Layer 8 of a small transformer language model trained on English Wikipedia (13 layers, counted from 0, width 128).
Take only the direct path to the model's output, skipping the later layers: a vector added to the residual stream pushes a token's score in proportion to its dot product with that token's output vector.

Output vectors of the tokens that the questions are about. A number n stands for (n - 128) times 0.0096.
"ll": 108, 137, 123, 139, 154, 122, 82, 120, 120, 108, 157, 131, 120, 135, 117, 100, 122, 116, 110, 175, 77, 96, 180, 133, 106, 143, 182, 39, 65, 173, 129, 99, 117, 123, 108, 151, 139, 87, 160, 174, 114, 123, 126, 132, 67, 180, 125, 162, 111, 167, 127, 165, 107, 168, 134, 128, 111, 101, 190, 150, 118, 134, 155, 112, 123, 131, 46, 92, 125, 112, 159, 154, 97, 121, 193, 144, 118, 152, 161, 118, 92, 121, 175, 107, 100, 125, 151, 91, 122, 145, 142, 137, 119, 142, 157, 129, 142, 124, 139, 85, 80, 121, 163, 140, 91, 105, 141, 152, 145, 100, 134, 174, 68, 117, 147, 184, 125, 179, 101, 126, 103, 96, 94, 109, 179, 157, 166, 113
"]": 121, 115, 129, 98, 175, 138, 174, 85, 148, 119, 124, 58, 78, 121, 165, 129, 126, 119, 63, 150, 137, 146, 168, 56, 77, 125, 111, 198, 78, 122, 216, 110, 79, 83, 91, 167, 109, 146, 112, 117, 124, 167, 142, 107, 129, 176, 127, 113, 101, 97, 117, 142, 80, 61, 191, 198, 158, 149, 140, 98, 119, 184, 103, 108, 178, 130, 125, 93, 140, 7, 105, 138, 177, 127, 106, 143, 147, 157, 143, 138, 133, 117, 187, 114, 194, 178, 145, 131, 176, 97, 150, 153, 160, 164, 103, 118, 161, 102, 90, 135, 147, 161, 129, 129, 95, 115, 177, 132, 65, 138, 112, 125, 131, 156, 90, 165, 101, 158, 114, 61, 208, 149, 88, 92, 83, 141, 156, 92
"zen": 107, 168, 122, 118, 121, 129, 155, 152, 141, 106, 151, 112, 85, 116, 45, 130, 128, 91, 130, 131, 71, 67, 129, 181, 175, 140, 119, 123, 106, 113, 150, 138, 144, 134, 145, 179, 159, 77, 115, 109, 129, 148, 119, 106, 100, 133, 181, 166, 136, 129, 142, 140, 121, 181, 93, 137, 131, 149, 123, 82, 118, 131, 159, 104, 105, 123, 123, 194, 121, 143, 111, 81, 49, 135, 136, 153, 107, 144, 105, 131, 179, 181, 99, 82, 160, 129, 134, 88, 171, 107, 112, 135, 102, 137, 157, 120, 140, 115, 126, 115, 149, 139, 109, 135, 86, 64, 98, 120, 99, 132, 121, 85, 138, 148, 140, 189, 150, 143, 139, 83, 104, 135, 128, 170, 156, 180, 177, 147
"iano": 80, 143, 130, 113, 98, 156, 162, 111, 91, 130, 91, 173, 111, 130, 118, 128, 144, 166, 119, 103, 162, 147, 93, 101, 100, 111, 136, 114, 124, 142, 109, 120, 17, 121, 77, 153, 170, 107, 112, 181, 142, 126, 88, 129, 98, 165, 158, 126, 135, 134, 131, 132, 162, 124, 102, 116, 40, 178, 111, 126, 145, 125, 65, 184, 150, 140, 161, 137, 82, 88, 139, 100, 142, 64, 149, 155, 140, 88, 166, 156, 187, 119, 131, 83, 148, 132, 108, 124, 108, 111, 141, 184, 132, 120, 146, 131, 137, 138, 174, 154, 176, 107, 100, 132, 139, 96, 120, 134, 150, 140, 100, 121, 128, 151, 171, 155, 98, 94, 112, 154, 123, 137, 151, 169, 112, 134, 149, 124
" /": 125, 92, 123, 86, 134, 135, 158, 139, 116, 146, 148, 132, 87, 77, 178, 133, 103, 124, 140, 121, 97, 124, 97, 162, 124, 108, 120, 153, 140, 95, 147, 151, 147, 161, 94, 177, 120, 124, 160, 116, 131, 120, 148, 135, 64, 91, 140, 134, 128, 157, 138, 106, 98, 132, 133, 82, 131, 115, 126, 126, 99, 124, 87, 142, 146, 118, 159, 94, 124, 159, 109, 127, 124, 108, 78, 105, 111, 154, 94, 108, 89, 94, 138, 129, 156, 75, 134, 150, 166, 145, 119, 159, 149, 54, 130, 150, 131, 125, 137, 149, 97, 142, 128, 116, 147, 149, 136, 163, 171, 145, 145, 124, 193, 157, 106, 141, 120, 100, 136, 134, 143, 140, 110, 148, 154, 126, 133, 185
"iful": 93, 141, 138, 114, 179, 146, 173, 157, 95, 193, 147, 127, 103, 137, 129, 139, 165, 84, 121, 144, 91, 162, 156, 143, 122, 95, 116, 174, 169, 79, 90, 134, 14, 129, 68, 141, 196, 104, 134, 107, 102, 119, 152, 105, 91, 150, 124, 201, 73, 121, 110, 124, 141, 185, 99, 121, 92, 155, 92, 108, 145, 132, 135, 163, 85, 83, 149, 172, 118, 91, 149, 119, 104, 134, 99, 175, 133, 121, 146, 143, 137, 93, 155, 68, 180, 187, 137, 180, 107, 80, 115, 167, 120, 115, 152, 156, 135, 122, 80, 74, 133, 138, 113, 172, 135, 171, 126, 134, 119, 157, 148, 113, 147, 89, 105, 117, 123, 101, 110, 40, 154, 129, 164, 154, 117, 177, 127, 105
"t": 127, 145, 117, 101, 106, 72, 93, 138, 110, 81, 148, 153, 190, 166, 124, 150, 84, 102, 117, 177, 91, 160, 157, 141, 140, 119, 128, 103, 106, 108, 98, 125, 150, 170, 129, 165, 108, 124, 121, 129, 155, 163, 116, 139, 141, 97, 114, 95, 73, 149, 120, 76, 128, 151, 166, 152, 139, 95, 163, 162, 95, 156, 114, 183, 97, 112, 111, 132, 94, 126, 142, 106, 142, 153, 146, 152, 105, 180, 102, 151, 83, 102, 159, 113, 118, 80, 168, 115, 106, 97, 124, 112, 113, 179, 158, 169, 145, 92, 67, 137, 116, 128, 186, 126, 118, 73, 189, 131, 125, 119, 101, 108, 120, 141, 143, 154, 107, 145, 166, 145, 92, 161, 74, 101, 134, 182, 169, 126
"rit": 153, 122, 124, 125, 65, 119, 131, 129, 107, 148, 125, 125, 155, 158, 88, 164, 135, 161, 105, 125, 145, 86, 118, 106, 180, 140, 145, 121, 102, 121, 130, 137, 161, 137, 165, 155, 163, 111, 99, 111, 166, 151, 102, 174, 98, 152, 106, 60, 196, 128, 175, 188, 154, 103, 141, 127, 142, 119, 79, 154, 90, 85, 139, 152, 133, 154, 159, 132, 169, 137, 142, 144, 70, 120, 176, 122, 100, 155, 123, 136, 141, 142, 157, 85, 122, 121, 117, 143, 103, 77, 83, 136, 182, 127, 135, 103, 96, 90, 127, 77, 127, 115, 122, 150, 129, 61, 99, 139, 145, 59, 158, 176, 111, 146, 123, 164, 109, 126, 155, 76, 162, 111, 107, 138, 67, 172, 119, 100
"mouth": 126, 149, 132, 103, 114, 214, 144, 96, 94, 128, 88, 92, 80, 125, 111, 140, 153, 108, 177, 95, 162, 145, 165, 142, 213, 172, 101, 114, 68, 109, 138, 118, 85, 151, 75, 126, 153, 81, 175, 144, 74, 99, 121, 106, 158, 144, 117, 191, 138, 110, 165, 137, 114, 162, 108, 188, 165, 164, 200, 90, 192, 138, 147, 154, 97, 110, 154, 138, 97, 99, 149, 172, 164, 119, 91, 139, 61, 86, 117, 172, 74, 179, 95, 91, 108, 148, 124, 159, 111, 93, 145, 170, 104, 115, 127, 94, 157, 116, 75, 139, 139, 194, 107, 139, 119, 132, 105, 156, 144, 96, 75, 129, 118, 114, 162, 191, 102, 105, 121, 122, 131, 148, 82, 128, 65, 111, 142, 134
" –": 112, 114, 122, 111, 109, 134, 182, 83, 113, 180, 164, 131, 92, 118, 107, 119, 151, 136, 162, 123, 106, 97, 130, 153, 96, 106, 91, 143, 148, 141, 147, 151, 119, 133, 121, 128, 106, 141, 169, 137, 132, 89, 133, 162, 140, 116, 80, 132, 115, 147, 92, 103, 99, 137, 147, 90, 186, 121, 100, 144, 139, 163, 116, 149, 163, 144, 137, 115, 151, 168, 122, 83, 110, 130, 120, 177, 158, 136, 126, 122, 89, 103, 133, 134, 174, 121, 132, 150, 144, 133, 165, 154, 143, 93, 130, 143, 136, 103, 92, 124, 93, 169, 128, 112, 134, 143, 127, 166, 132, 135, 143, 92, 148, 112, 82, 130, 126, 121, 123, 148, 108, 94, 117, 102, 136, 84, 117, 146
"\n\n": 174, 135, 122, 117, 148, 105, 88, 172, 135, 100, 86, 143, 85, 121, 129, 114, 105, 129, 148, 150, 137, 136, 101, 160, 125, 101, 102, 154, 142, 165, 104, 133, 167, 124, 160, 82, 105, 146, 151, 122, 135, 189, 105, 144, 145, 127, 128, 107, 121, 99, 109, 96, 86, 144, 159, 53, 133, 100, 100, 134, 155, 150, 115, 157, 120, 142, 143, 92, 155, 162, 71, 94, 72, 141, 82, 133, 50, 134, 115, 159, 103, 134, 193, 146, 97, 123, 88, 100, 117, 149, 163, 163, 153, 133, 152, 119, 135, 140, 160, 174, 124, 86, 158, 151, 97, 150, 152, 164, 101, 149, 117, 120, 164, 160, 89, 126, 124, 118, 105, 133, 113, 113, 179, 118, 145, 81, 181, 140

Each question shows what one neuron of this layer's MLP adds at an activation of 1. A number n stands for (n - 128) times 0.01.

n245: 156, 152, 123, 129, 130, 141, 128, 102, 122, 143, 102, 157, 143, 136, 89, 146, 108, 116, 146, 114, 111, 136, 154, 167, 103, 136, 135, 133, 162, 133, 132, 137, 137, 125, 97, 140, 136, 128, 117, 131, 122, 105, 141, 126, 129, 126, 118, 111, 133, 145, 152, 128, 133, 134, 124, 141, 147, 119, 136, 106, 118, 127, 132, 109, 154, 139, 125, 128, 123, 115, 126, 118, 119, 111, 135, 129, 138, 119, 126, 120, 151, 105, 106, 98, 115, 110, 142, 113, 109, 110, 141, 128, 127, 116, 155, 132, 120, 158, 145, 112, 112, 118, 147, 114, 139, 134, 135, 116, 100, 143, 128, 161, 139, 132, 145, 121, 135, 107, 106, 121, 130, 112, 163, 142, 108, 118, 116, 133
Pushed up most: "iano"

n363: 107, 119, 111, 116, 154, 129, 144, 120, 147, 130, 128, 152, 114, 111, 104, 154, 104, 139, 124, 117, 110, 115, 167, 158, 104, 135, 140, 141, 148, 121, 106, 155, 148, 116, 121, 149, 123, 130, 140, 123, 134, 148, 132, 102, 104, 123, 118, 128, 131, 115, 136, 135, 113, 150, 126, 136, 156, 141, 128, 112, 116, 119, 129, 102, 151, 130, 148, 132, 140, 127, 138, 124, 103, 143, 107, 134, 160, 123, 128, 127, 132, 106, 111, 85, 146, 126, 139, 128, 151, 143, 127, 125, 152, 124, 132, 127, 141, 156, 131, 125, 128, 102, 121, 96, 125, 119, 123, 108, 106, 119, 121, 153, 126, 115, 127, 140, 122, 101, 88, 145, 123, 107, 137, 134, 156, 132, 141, 125
Pushed up most: "zen"

n175: 119, 174, 172, 139, 94, 82, 129, 138, 105, 153, 145, 122, 133, 150, 135, 110, 144, 119, 107, 83, 119, 129, 136, 134, 140, 118, 125, 167, 136, 156, 123, 126, 102, 182, 119, 86, 136, 136, 88, 112, 98, 128, 118, 133, 162, 145, 129, 107, 118, 117, 64, 131, 117, 134, 129, 99, 143, 101, 96, 129, 141, 116, 163, 126, 165, 167, 122, 70, 126, 120, 174, 151, 131, 144, 162, 185, 183, 126, 107, 134, 113, 119, 73, 136, 132, 146, 117, 125, 107, 158, 121, 130, 117, 130, 137, 119, 150, 143, 120, 128, 136, 128, 132, 113, 132, 133, 91, 120, 154, 108, 120, 133, 126, 88, 130, 72, 145, 109, 81, 88, 149, 141, 170, 151, 112, 184, 134, 144
Pushed down most: " /"

n323: 143, 117, 141, 171, 154, 130, 123, 156, 133, 132, 101, 83, 131, 129, 147, 143, 163, 110, 110, 122, 165, 134, 99, 152, 146, 114, 151, 147, 157, 141, 135, 138, 116, 100, 110, 131, 184, 141, 125, 119, 115, 93, 135, 135, 106, 161, 134, 130, 120, 142, 108, 164, 107, 141, 106, 112, 102, 95, 116, 151, 138, 118, 104, 102, 131, 109, 117, 131, 143, 146, 135, 84, 128, 152, 146, 130, 155, 114, 140, 105, 97, 117, 96, 114, 130, 141, 124, 151, 151, 134, 133, 140, 97, 130, 96, 117, 96, 67, 133, 115, 145, 122, 146, 119, 155, 160, 97, 106, 116, 129, 136, 115, 115, 168, 157, 95, 112, 113, 98, 170, 126, 141, 141, 142, 88, 152, 119, 174
Pushed down most: "t"

n166: 138, 176, 181, 130, 150, 139, 152, 156, 155, 113, 126, 128, 102, 121, 141, 128, 166, 137, 149, 79, 107, 141, 132, 145, 91, 119, 121, 152, 104, 83, 141, 138, 120, 130, 91, 90, 119, 140, 159, 131, 83, 131, 158, 117, 107, 140, 137, 99, 131, 119, 127, 120, 149, 89, 101, 161, 152, 123, 103, 126, 153, 89, 130, 124, 129, 115, 149, 95, 129, 111, 119, 146, 155, 145, 145, 95, 117, 106, 139, 142, 137, 158, 144, 180, 108, 110, 136, 147, 154, 123, 150, 116, 158, 144, 134, 84, 100, 89, 109, 150, 127, 132, 129, 137, 104, 146, 120, 140, 130, 127, 138, 119, 128, 130, 128, 85, 129, 140, 117, 101, 118, 139, 145, 113, 126, 124, 90, 132
Pushed down most: "t"

n223: 131, 115, 165, 151, 115, 126, 123, 128, 126, 105, 109, 166, 112, 123, 120, 98, 120, 91, 126, 143, 128, 116, 150, 138, 84, 136, 160, 101, 95, 125, 53, 103, 149, 142, 134, 148, 159, 104, 116, 127, 139, 163, 127, 177, 134, 152, 117, 90, 130, 113, 139, 107, 172, 96, 150, 154, 99, 107, 131, 148, 141, 145, 87, 145, 140, 139, 144, 146, 152, 174, 191, 81, 122, 117, 156, 119, 144, 68, 128, 108, 120, 147, 145, 85, 89, 117, 120, 122, 109, 131, 123, 142, 148, 142, 194, 106, 91, 100, 119, 103, 118, 175, 134, 101, 114, 108, 125, 109, 148, 138, 101, 146, 158, 152, 148, 154, 167, 93, 139, 107, 142, 121, 133, 118, 150, 148, 102, 93
Pushed up most: "rit"

n110: 121, 107, 119, 172, 156, 152, 115, 139, 141, 134, 133, 118, 114, 146, 142, 128, 113, 116, 139, 150, 108, 131, 110, 92, 94, 107, 146, 151, 129, 141, 153, 125, 135, 118, 124, 119, 122, 152, 136, 143, 117, 154, 149, 125, 140, 110, 120, 128, 138, 115, 109, 97, 142, 129, 138, 96, 133, 160, 104, 106, 164, 123, 97, 146, 118, 156, 163, 129, 122, 132, 170, 155, 101, 137, 126, 116, 150, 125, 110, 108, 120, 98, 144, 91, 108, 124, 130, 134, 147, 102, 127, 112, 124, 70, 148, 148, 113, 107, 132, 169, 73, 156, 161, 122, 129, 175, 100, 119, 140, 152, 117, 138, 132, 154, 139, 144, 98, 121, 158, 139, 110, 95, 114, 117, 111, 145, 122, 145
Pushed down most: "zen"

n207: 140, 163, 154, 146, 124, 154, 105, 117, 101, 124, 130, 120, 121, 164, 139, 116, 121, 121, 139, 120, 114, 119, 111, 122, 101, 147, 174, 146, 106, 155, 129, 137, 146, 120, 103, 141, 125, 141, 79, 110, 102, 113, 118, 154, 127, 127, 127, 107, 88, 144, 127, 154, 144, 96, 119, 108, 168, 122, 98, 106, 134, 140, 97, 99, 149, 107, 151, 157, 158, 100, 138, 127, 153, 160, 140, 131, 122, 150, 121, 155, 127, 102, 170, 146, 122, 133, 128, 126, 163, 137, 139, 79, 150, 120, 125, 95, 144, 152, 113, 100, 131, 143, 131, 112, 146, 134, 120, 132, 127, 113, 120, 117, 107, 110, 117, 136, 112, 145, 134, 128, 105, 132, 150, 145, 107, 115, 131, 132
Which two tokens does it push up most, strongest first? "]", "rit"

n230: 144, 144, 135, 158, 111, 127, 109, 184, 132, 158, 108, 91, 117, 123, 125, 116, 124, 130, 137, 112, 153, 105, 143, 123, 96, 144, 118, 116, 89, 133, 81, 151, 140, 164, 133, 144, 103, 111, 102, 134, 107, 126, 113, 92, 147, 179, 153, 129, 136, 151, 103, 127, 147, 133, 165, 144, 150, 166, 146, 104, 166, 172, 144, 148, 156, 120, 139, 109, 141, 136, 123, 158, 141, 91, 131, 96, 86, 77, 111, 121, 157, 183, 136, 76, 154, 115, 152, 145, 116, 115, 155, 118, 125, 97, 141, 131, 141, 124, 103, 110, 77, 86, 129, 131, 139, 124, 160, 101, 145, 117, 101, 105, 135, 100, 128, 120, 148, 119, 150, 148, 128, 125, 114, 115, 135, 136, 62, 152
Pushed up most: "mouth"

n9: 135, 144, 105, 120, 138, 135, 111, 132, 130, 130, 122, 143, 154, 139, 110, 130, 125, 148, 150, 126, 141, 108, 157, 125, 119, 133, 133, 144, 112, 107, 118, 173, 116, 135, 137, 136, 121, 111, 116, 116, 151, 122, 134, 128, 96, 119, 116, 114, 135, 155, 133, 126, 114, 127, 134, 134, 131, 133, 133, 123, 118, 152, 118, 104, 119, 118, 140, 120, 127, 122, 115, 134, 108, 116, 131, 132, 173, 120, 131, 128, 117, 137, 108, 109, 142, 140, 123, 145, 127, 150, 147, 153, 148, 114, 155, 121, 137, 146, 106, 135, 133, 121, 113, 121, 123, 85, 128, 121, 97, 120, 124, 142, 132, 135, 153, 111, 114, 104, 85, 150, 132, 109, 155, 145, 113, 122, 130, 161
Pushed up most: "iano"

n221: 104, 114, 96, 158, 150, 153, 125, 108, 145, 137, 90, 163, 110, 136, 144, 120, 135, 127, 101, 132, 123, 117, 108, 132, 108, 106, 175, 164, 115, 114, 113, 131, 149, 144, 130, 98, 136, 122, 157, 89, 134, 101, 129, 158, 185, 118, 129, 170, 147, 145, 105, 151, 117, 125, 156, 135, 144, 112, 118, 130, 145, 132, 95, 86, 131, 157, 134, 146, 145, 149, 150, 137, 133, 105, 159, 120, 87, 107, 150, 165, 120, 93, 122, 158, 80, 111, 131, 124, 120, 115, 152, 113, 111, 93, 129, 137, 79, 142, 146, 134, 125, 126, 127, 100, 111, 154, 121, 145, 109, 138, 116, 104, 113, 146, 135, 110, 111, 136, 149, 140, 132, 124, 120, 111, 132, 162, 115, 134
Which two tokens does it push up most, strongest first? "\n\n", " –"

n75: 114, 114, 121, 103, 109, 153, 125, 164, 142, 154, 112, 165, 103, 143, 78, 156, 124, 168, 146, 139, 132, 132, 189, 121, 120, 126, 117, 135, 151, 97, 161, 94, 169, 135, 103, 125, 146, 132, 141, 87, 146, 169, 98, 101, 138, 148, 99, 115, 147, 165, 121, 120, 133, 106, 144, 128, 137, 133, 118, 79, 131, 139, 173, 144, 104, 139, 135, 134, 133, 113, 108, 110, 105, 163, 135, 120, 139, 135, 119, 124, 131, 146, 130, 130, 100, 102, 140, 151, 121, 111, 122, 107, 92, 90, 148, 134, 101, 148, 141, 81, 107, 154, 136, 118, 109, 96, 123, 105, 139, 131, 130, 143, 115, 112, 129, 145, 120, 105, 127, 173, 140, 120, 106, 125, 143, 145, 154, 133
Which two tokens does it push up most, strongest first? "rit", "zen"

n262: 135, 131, 115, 166, 121, 184, 102, 144, 214, 108, 142, 139, 91, 168, 133, 93, 152, 118, 116, 94, 118, 76, 123, 109, 102, 116, 128, 117, 112, 146, 114, 93, 138, 96, 134, 158, 127, 144, 161, 162, 99, 142, 132, 150, 125, 174, 120, 144, 111, 103, 121, 120, 148, 130, 118, 92, 95, 137, 154, 103, 94, 153, 114, 139, 126, 111, 151, 153, 137, 181, 113, 124, 149, 153, 136, 74, 98, 159, 116, 91, 61, 119, 103, 83, 130, 130, 134, 142, 118, 123, 114, 163, 108, 106, 149, 91, 97, 144, 130, 130, 150, 145, 132, 125, 126, 111, 122, 135, 95, 100, 177, 155, 146, 97, 102, 175, 146, 202, 142, 141, 135, 136, 97, 137, 117, 160, 150, 104
Pushed up most: "ll"

n109: 124, 148, 123, 101, 151, 144, 141, 120, 126, 135, 128, 125, 129, 123, 117, 146, 107, 136, 167, 137, 128, 119, 136, 151, 131, 128, 139, 135, 117, 118, 138, 140, 152, 128, 132, 110, 114, 135, 108, 150, 153, 134, 116, 137, 123, 149, 113, 99, 135, 149, 164, 143, 122, 137, 117, 157, 140, 137, 116, 95, 101, 127, 137, 119, 124, 127, 117, 113, 143, 126, 119, 155, 122, 134, 123, 125, 152, 118, 140, 136, 151, 125, 123, 104, 144, 142, 114, 118, 137, 114, 122, 145, 170, 104, 131, 115, 92, 137, 115, 114, 98, 117, 120, 91, 146, 100, 119, 115, 101, 136, 130, 145, 136, 137, 129, 123, 144, 114, 109, 121, 116, 136, 132, 118, 121, 142, 111, 128
Which two tokens does it push up most, strongest first? "rit", "zen"

n318: 163, 170, 136, 159, 121, 114, 108, 120, 135, 164, 95, 133, 105, 123, 175, 111, 120, 123, 133, 102, 109, 107, 96, 139, 114, 152, 149, 126, 101, 135, 121, 99, 154, 138, 146, 133, 104, 123, 102, 158, 140, 135, 131, 94, 189, 167, 135, 127, 181, 87, 89, 98, 105, 138, 152, 100, 149, 98, 125, 126, 134, 136, 109, 110, 126, 137, 163, 153, 176, 130, 137, 139, 140, 128, 153, 131, 128, 116, 105, 92, 103, 147, 171, 98, 131, 109, 101, 128, 138, 126, 119, 108, 100, 125, 137, 111, 133, 135, 125, 153, 87, 141, 157, 145, 118, 110, 106, 155, 126, 121, 84, 140, 169, 109, 102, 150, 83, 131, 127, 152, 120, 126, 124, 155, 156, 111, 141, 114
Pushed up most: "\n\n"

n211: 131, 183, 127, 118, 164, 86, 118, 72, 138, 112, 139, 88, 134, 102, 166, 126, 157, 141, 141, 123, 135, 131, 88, 140, 129, 109, 171, 165, 68, 144, 89, 134, 130, 117, 129, 134, 110, 114, 129, 144, 107, 140, 129, 138, 182, 135, 97, 101, 164, 99, 136, 165, 137, 117, 91, 102, 142, 100, 117, 142, 100, 151, 125, 164, 135, 137, 151, 135, 132, 94, 129, 111, 180, 144, 152, 123, 119, 153, 150, 184, 164, 136, 127, 99, 117, 132, 153, 143, 123, 123, 94, 134, 135, 119, 140, 73, 135, 152, 99, 138, 139, 147, 121, 95, 158, 129, 118, 144, 94, 129, 104, 127, 141, 108, 121, 105, 106, 153, 113, 127, 127, 93, 140, 117, 140, 122, 159, 127
Pushed up most: "]"

n250: 169, 149, 83, 115, 107, 131, 93, 152, 114, 115, 145, 134, 143, 140, 103, 152, 139, 150, 126, 124, 139, 148, 135, 142, 161, 129, 186, 167, 105, 136, 95, 108, 83, 139, 103, 122, 137, 182, 123, 120, 133, 166, 109, 166, 131, 144, 112, 120, 79, 155, 132, 135, 106, 95, 129, 95, 135, 98, 159, 150, 107, 168, 104, 110, 90, 149, 105, 99, 132, 121, 120, 104, 90, 157, 122, 122, 95, 141, 127, 90, 116, 125, 104, 144, 132, 145, 118, 124, 125, 117, 109, 141, 123, 130, 132, 152, 172, 84, 129, 148, 165, 109, 127, 121, 130, 143, 96, 140, 127, 104, 123, 101, 147, 129, 123, 158, 132, 140, 143, 132, 145, 117, 140, 147, 137, 157, 143, 131
Which three tokens does it push up most, strongest first? "t", "\n\n", "rit"

n266: 116, 129, 176, 97, 147, 118, 151, 110, 117, 120, 102, 140, 130, 136, 155, 119, 150, 131, 173, 125, 134, 142, 131, 100, 167, 121, 111, 143, 92, 121, 92, 114, 120, 133, 104, 134, 128, 156, 105, 141, 145, 186, 120, 131, 106, 102, 123, 140, 140, 122, 101, 123, 156, 179, 125, 142, 118, 131, 147, 110, 98, 165, 103, 147, 130, 146, 126, 132, 61, 125, 149, 117, 147, 107, 150, 98, 193, 114, 161, 115, 105, 154, 99, 166, 102, 118, 138, 94, 135, 133, 163, 109, 136, 97, 118, 86, 138, 178, 129, 135, 135, 126, 96, 126, 113, 146, 207, 175, 137, 81, 120, 162, 120, 111, 106, 123, 127, 138, 138, 142, 106, 112, 151, 158, 109, 115, 93, 102
Which two tokens does it push up most, strongest first? "iano", "mouth"

n315: 166, 169, 121, 93, 81, 99, 116, 149, 111, 128, 133, 114, 76, 72, 125, 111, 129, 159, 96, 126, 122, 132, 76, 128, 133, 108, 126, 127, 98, 98, 132, 88, 139, 122, 175, 142, 126, 137, 167, 140, 118, 71, 120, 125, 145, 118, 112, 126, 159, 119, 124, 77, 68, 170, 148, 116, 122, 162, 117, 81, 120, 145, 113, 98, 153, 150, 146, 158, 119, 190, 96, 152, 102, 93, 115, 130, 169, 145, 139, 90, 140, 110, 164, 148, 120, 133, 167, 72, 126, 147, 140, 130, 118, 82, 84, 150, 129, 165, 96, 117, 166, 120, 161, 186, 180, 165, 152, 123, 123, 107, 147, 115, 125, 166, 158, 104, 122, 190, 98, 99, 150, 109, 142, 143, 87, 171, 135, 179
Pushed up most: " /"

n133: 121, 123, 131, 149, 95, 130, 104, 130, 112, 121, 105, 171, 93, 153, 143, 123, 133, 140, 103, 119, 94, 99, 149, 146, 97, 100, 139, 142, 119, 89, 110, 144, 147, 153, 143, 129, 120, 122, 102, 123, 121, 141, 152, 148, 152, 139, 145, 152, 126, 125, 107, 119, 142, 135, 127, 135, 154, 131, 132, 151, 115, 142, 100, 79, 117, 137, 172, 135, 150, 117, 178, 120, 110, 160, 146, 135, 137, 134, 115, 119, 104, 94, 160, 147, 107, 130, 103, 137, 167, 121, 146, 131, 127, 112, 91, 135, 115, 119, 104, 131, 162, 147, 145, 107, 136, 139, 93, 127, 125, 106, 104, 124, 123, 142, 103, 124, 121, 136, 149, 140, 126, 122, 129, 114, 130, 111, 163, 127
Pushed up most: " –"

n224: 150, 109, 165, 121, 144, 105, 133, 119, 116, 188, 96, 129, 148, 92, 128, 76, 123, 104, 85, 111, 131, 106, 147, 117, 114, 106, 127, 112, 110, 97, 134, 128, 155, 152, 151, 145, 115, 119, 127, 114, 134, 114, 127, 118, 157, 139, 124, 103, 113, 142, 91, 125, 165, 135, 126, 150, 162, 129, 116, 160, 117, 134, 132, 168, 95, 145, 122, 142, 143, 117, 153, 120, 163, 138, 122, 127, 107, 131, 101, 102, 135, 123, 106, 119, 107, 104, 164, 124, 176, 149, 124, 110, 78, 100, 120, 103, 90, 88, 107, 125, 154, 123, 104, 133, 159, 162, 137, 104, 128, 102, 133, 110, 89, 150, 134, 175, 133, 153, 123, 168, 148, 140, 107, 121, 200, 142, 171, 163
Pushed up most: "t"

n198: 99, 148, 103, 134, 133, 71, 112, 67, 111, 112, 105, 132, 102, 135, 144, 149, 162, 138, 136, 144, 137, 125, 140, 97, 111, 164, 79, 76, 104, 124, 154, 136, 147, 134, 107, 219, 112, 114, 142, 116, 125, 173, 153, 124, 133, 145, 128, 143, 184, 75, 182, 141, 113, 155, 151, 118, 156, 158, 140, 111, 126, 130, 136, 141, 136, 149, 160, 113, 145, 126, 100, 131, 145, 133, 126, 71, 134, 141, 145, 126, 95, 117, 65, 78, 137, 86, 129, 145, 103, 84, 120, 170, 142, 134, 111, 120, 119, 182, 138, 146, 115, 146, 116, 131, 147, 102, 130, 154, 118, 135, 158, 84, 159, 121, 133, 117, 101, 158, 118, 123, 126, 135, 90, 135, 137, 119, 106, 133
Pushed down most: "iful"

n351: 124, 121, 112, 139, 133, 133, 134, 118, 108, 138, 117, 149, 101, 184, 118, 127, 133, 109, 121, 125, 128, 125, 112, 168, 102, 112, 121, 120, 138, 122, 123, 157, 144, 75, 150, 103, 98, 190, 175, 148, 162, 155, 191, 163, 166, 143, 126, 179, 153, 83, 143, 126, 123, 110, 126, 71, 154, 162, 116, 134, 133, 140, 106, 123, 159, 138, 91, 142, 114, 139, 166, 85, 123, 123, 123, 150, 140, 115, 149, 148, 110, 121, 175, 117, 169, 110, 159, 119, 123, 120, 151, 101, 127, 104, 118, 104, 135, 103, 108, 138, 115, 106, 113, 108, 112, 120, 115, 152, 118, 108, 110, 131, 132, 109, 116, 144, 95, 160, 99, 135, 94, 142, 103, 128, 146, 100, 86, 133
Pushed up most: " –"

n131: 112, 154, 155, 139, 119, 140, 129, 171, 129, 113, 147, 159, 90, 171, 161, 140, 149, 116, 109, 107, 133, 115, 105, 113, 131, 175, 148, 133, 93, 135, 103, 110, 130, 130, 115, 146, 161, 110, 141, 135, 83, 123, 122, 145, 130, 98, 132, 133, 138, 118, 129, 137, 160, 132, 142, 161, 149, 95, 108, 141, 120, 148, 117, 127, 131, 122, 158, 142, 121, 160, 161, 120, 126, 150, 118, 139, 127, 163, 82, 90, 82, 148, 110, 111, 90, 105, 151, 160, 148, 90, 105, 113, 109, 110, 130, 99, 90, 105, 104, 119, 126, 157, 127, 116, 133, 109, 138, 144, 122, 115, 129, 153, 165, 115, 112, 156, 104, 134, 141, 149, 111, 119, 107, 147, 121, 133, 165, 119
Pushed up most: "mouth"

n34: 110, 96, 93, 126, 101, 141, 112, 109, 119, 136, 123, 157, 159, 124, 137, 193, 124, 146, 135, 140, 137, 122, 134, 118, 125, 134, 116, 103, 130, 158, 94, 140, 149, 122, 90, 95, 135, 105, 115, 132, 117, 158, 101, 119, 109, 134, 116, 140, 139, 156, 107, 139, 82, 118, 95, 98, 131, 105, 134, 143, 104, 139, 115, 134, 118, 145, 152, 143, 141, 109, 101, 133, 111, 153, 162, 120, 109, 135, 94, 130, 150, 116, 161, 140, 128, 164, 132, 159, 127, 122, 151, 141, 128, 111, 138, 143, 137, 112, 128, 131, 99, 107, 148, 110, 114, 172, 150, 166, 130, 142, 111, 164, 132, 139, 129, 134, 112, 156, 121, 94, 138, 151, 163, 130, 98, 116, 133, 131
Which three tokens does it push up most, strongest first? "\n\n", "rit", "ll"

n241: 146, 113, 138, 190, 129, 114, 149, 128, 100, 66, 141, 141, 116, 112, 147, 85, 162, 122, 172, 133, 152, 119, 77, 129, 139, 144, 152, 143, 132, 124, 119, 113, 128, 119, 77, 134, 96, 155, 127, 100, 159, 97, 120, 155, 144, 122, 121, 110, 119, 119, 166, 136, 138, 152, 185, 160, 149, 106, 104, 136, 107, 139, 132, 122, 136, 113, 160, 131, 107, 152, 91, 137, 124, 156, 154, 111, 127, 142, 108, 138, 98, 133, 127, 127, 97, 111, 118, 142, 165, 131, 96, 137, 101, 143, 95, 128, 154, 130, 143, 107, 140, 134, 149, 129, 105, 126, 128, 115, 100, 112, 128, 131, 136, 126, 120, 108, 102, 131, 100, 133, 120, 154, 139, 96, 123, 171, 147, 110
Pushed up most: "t"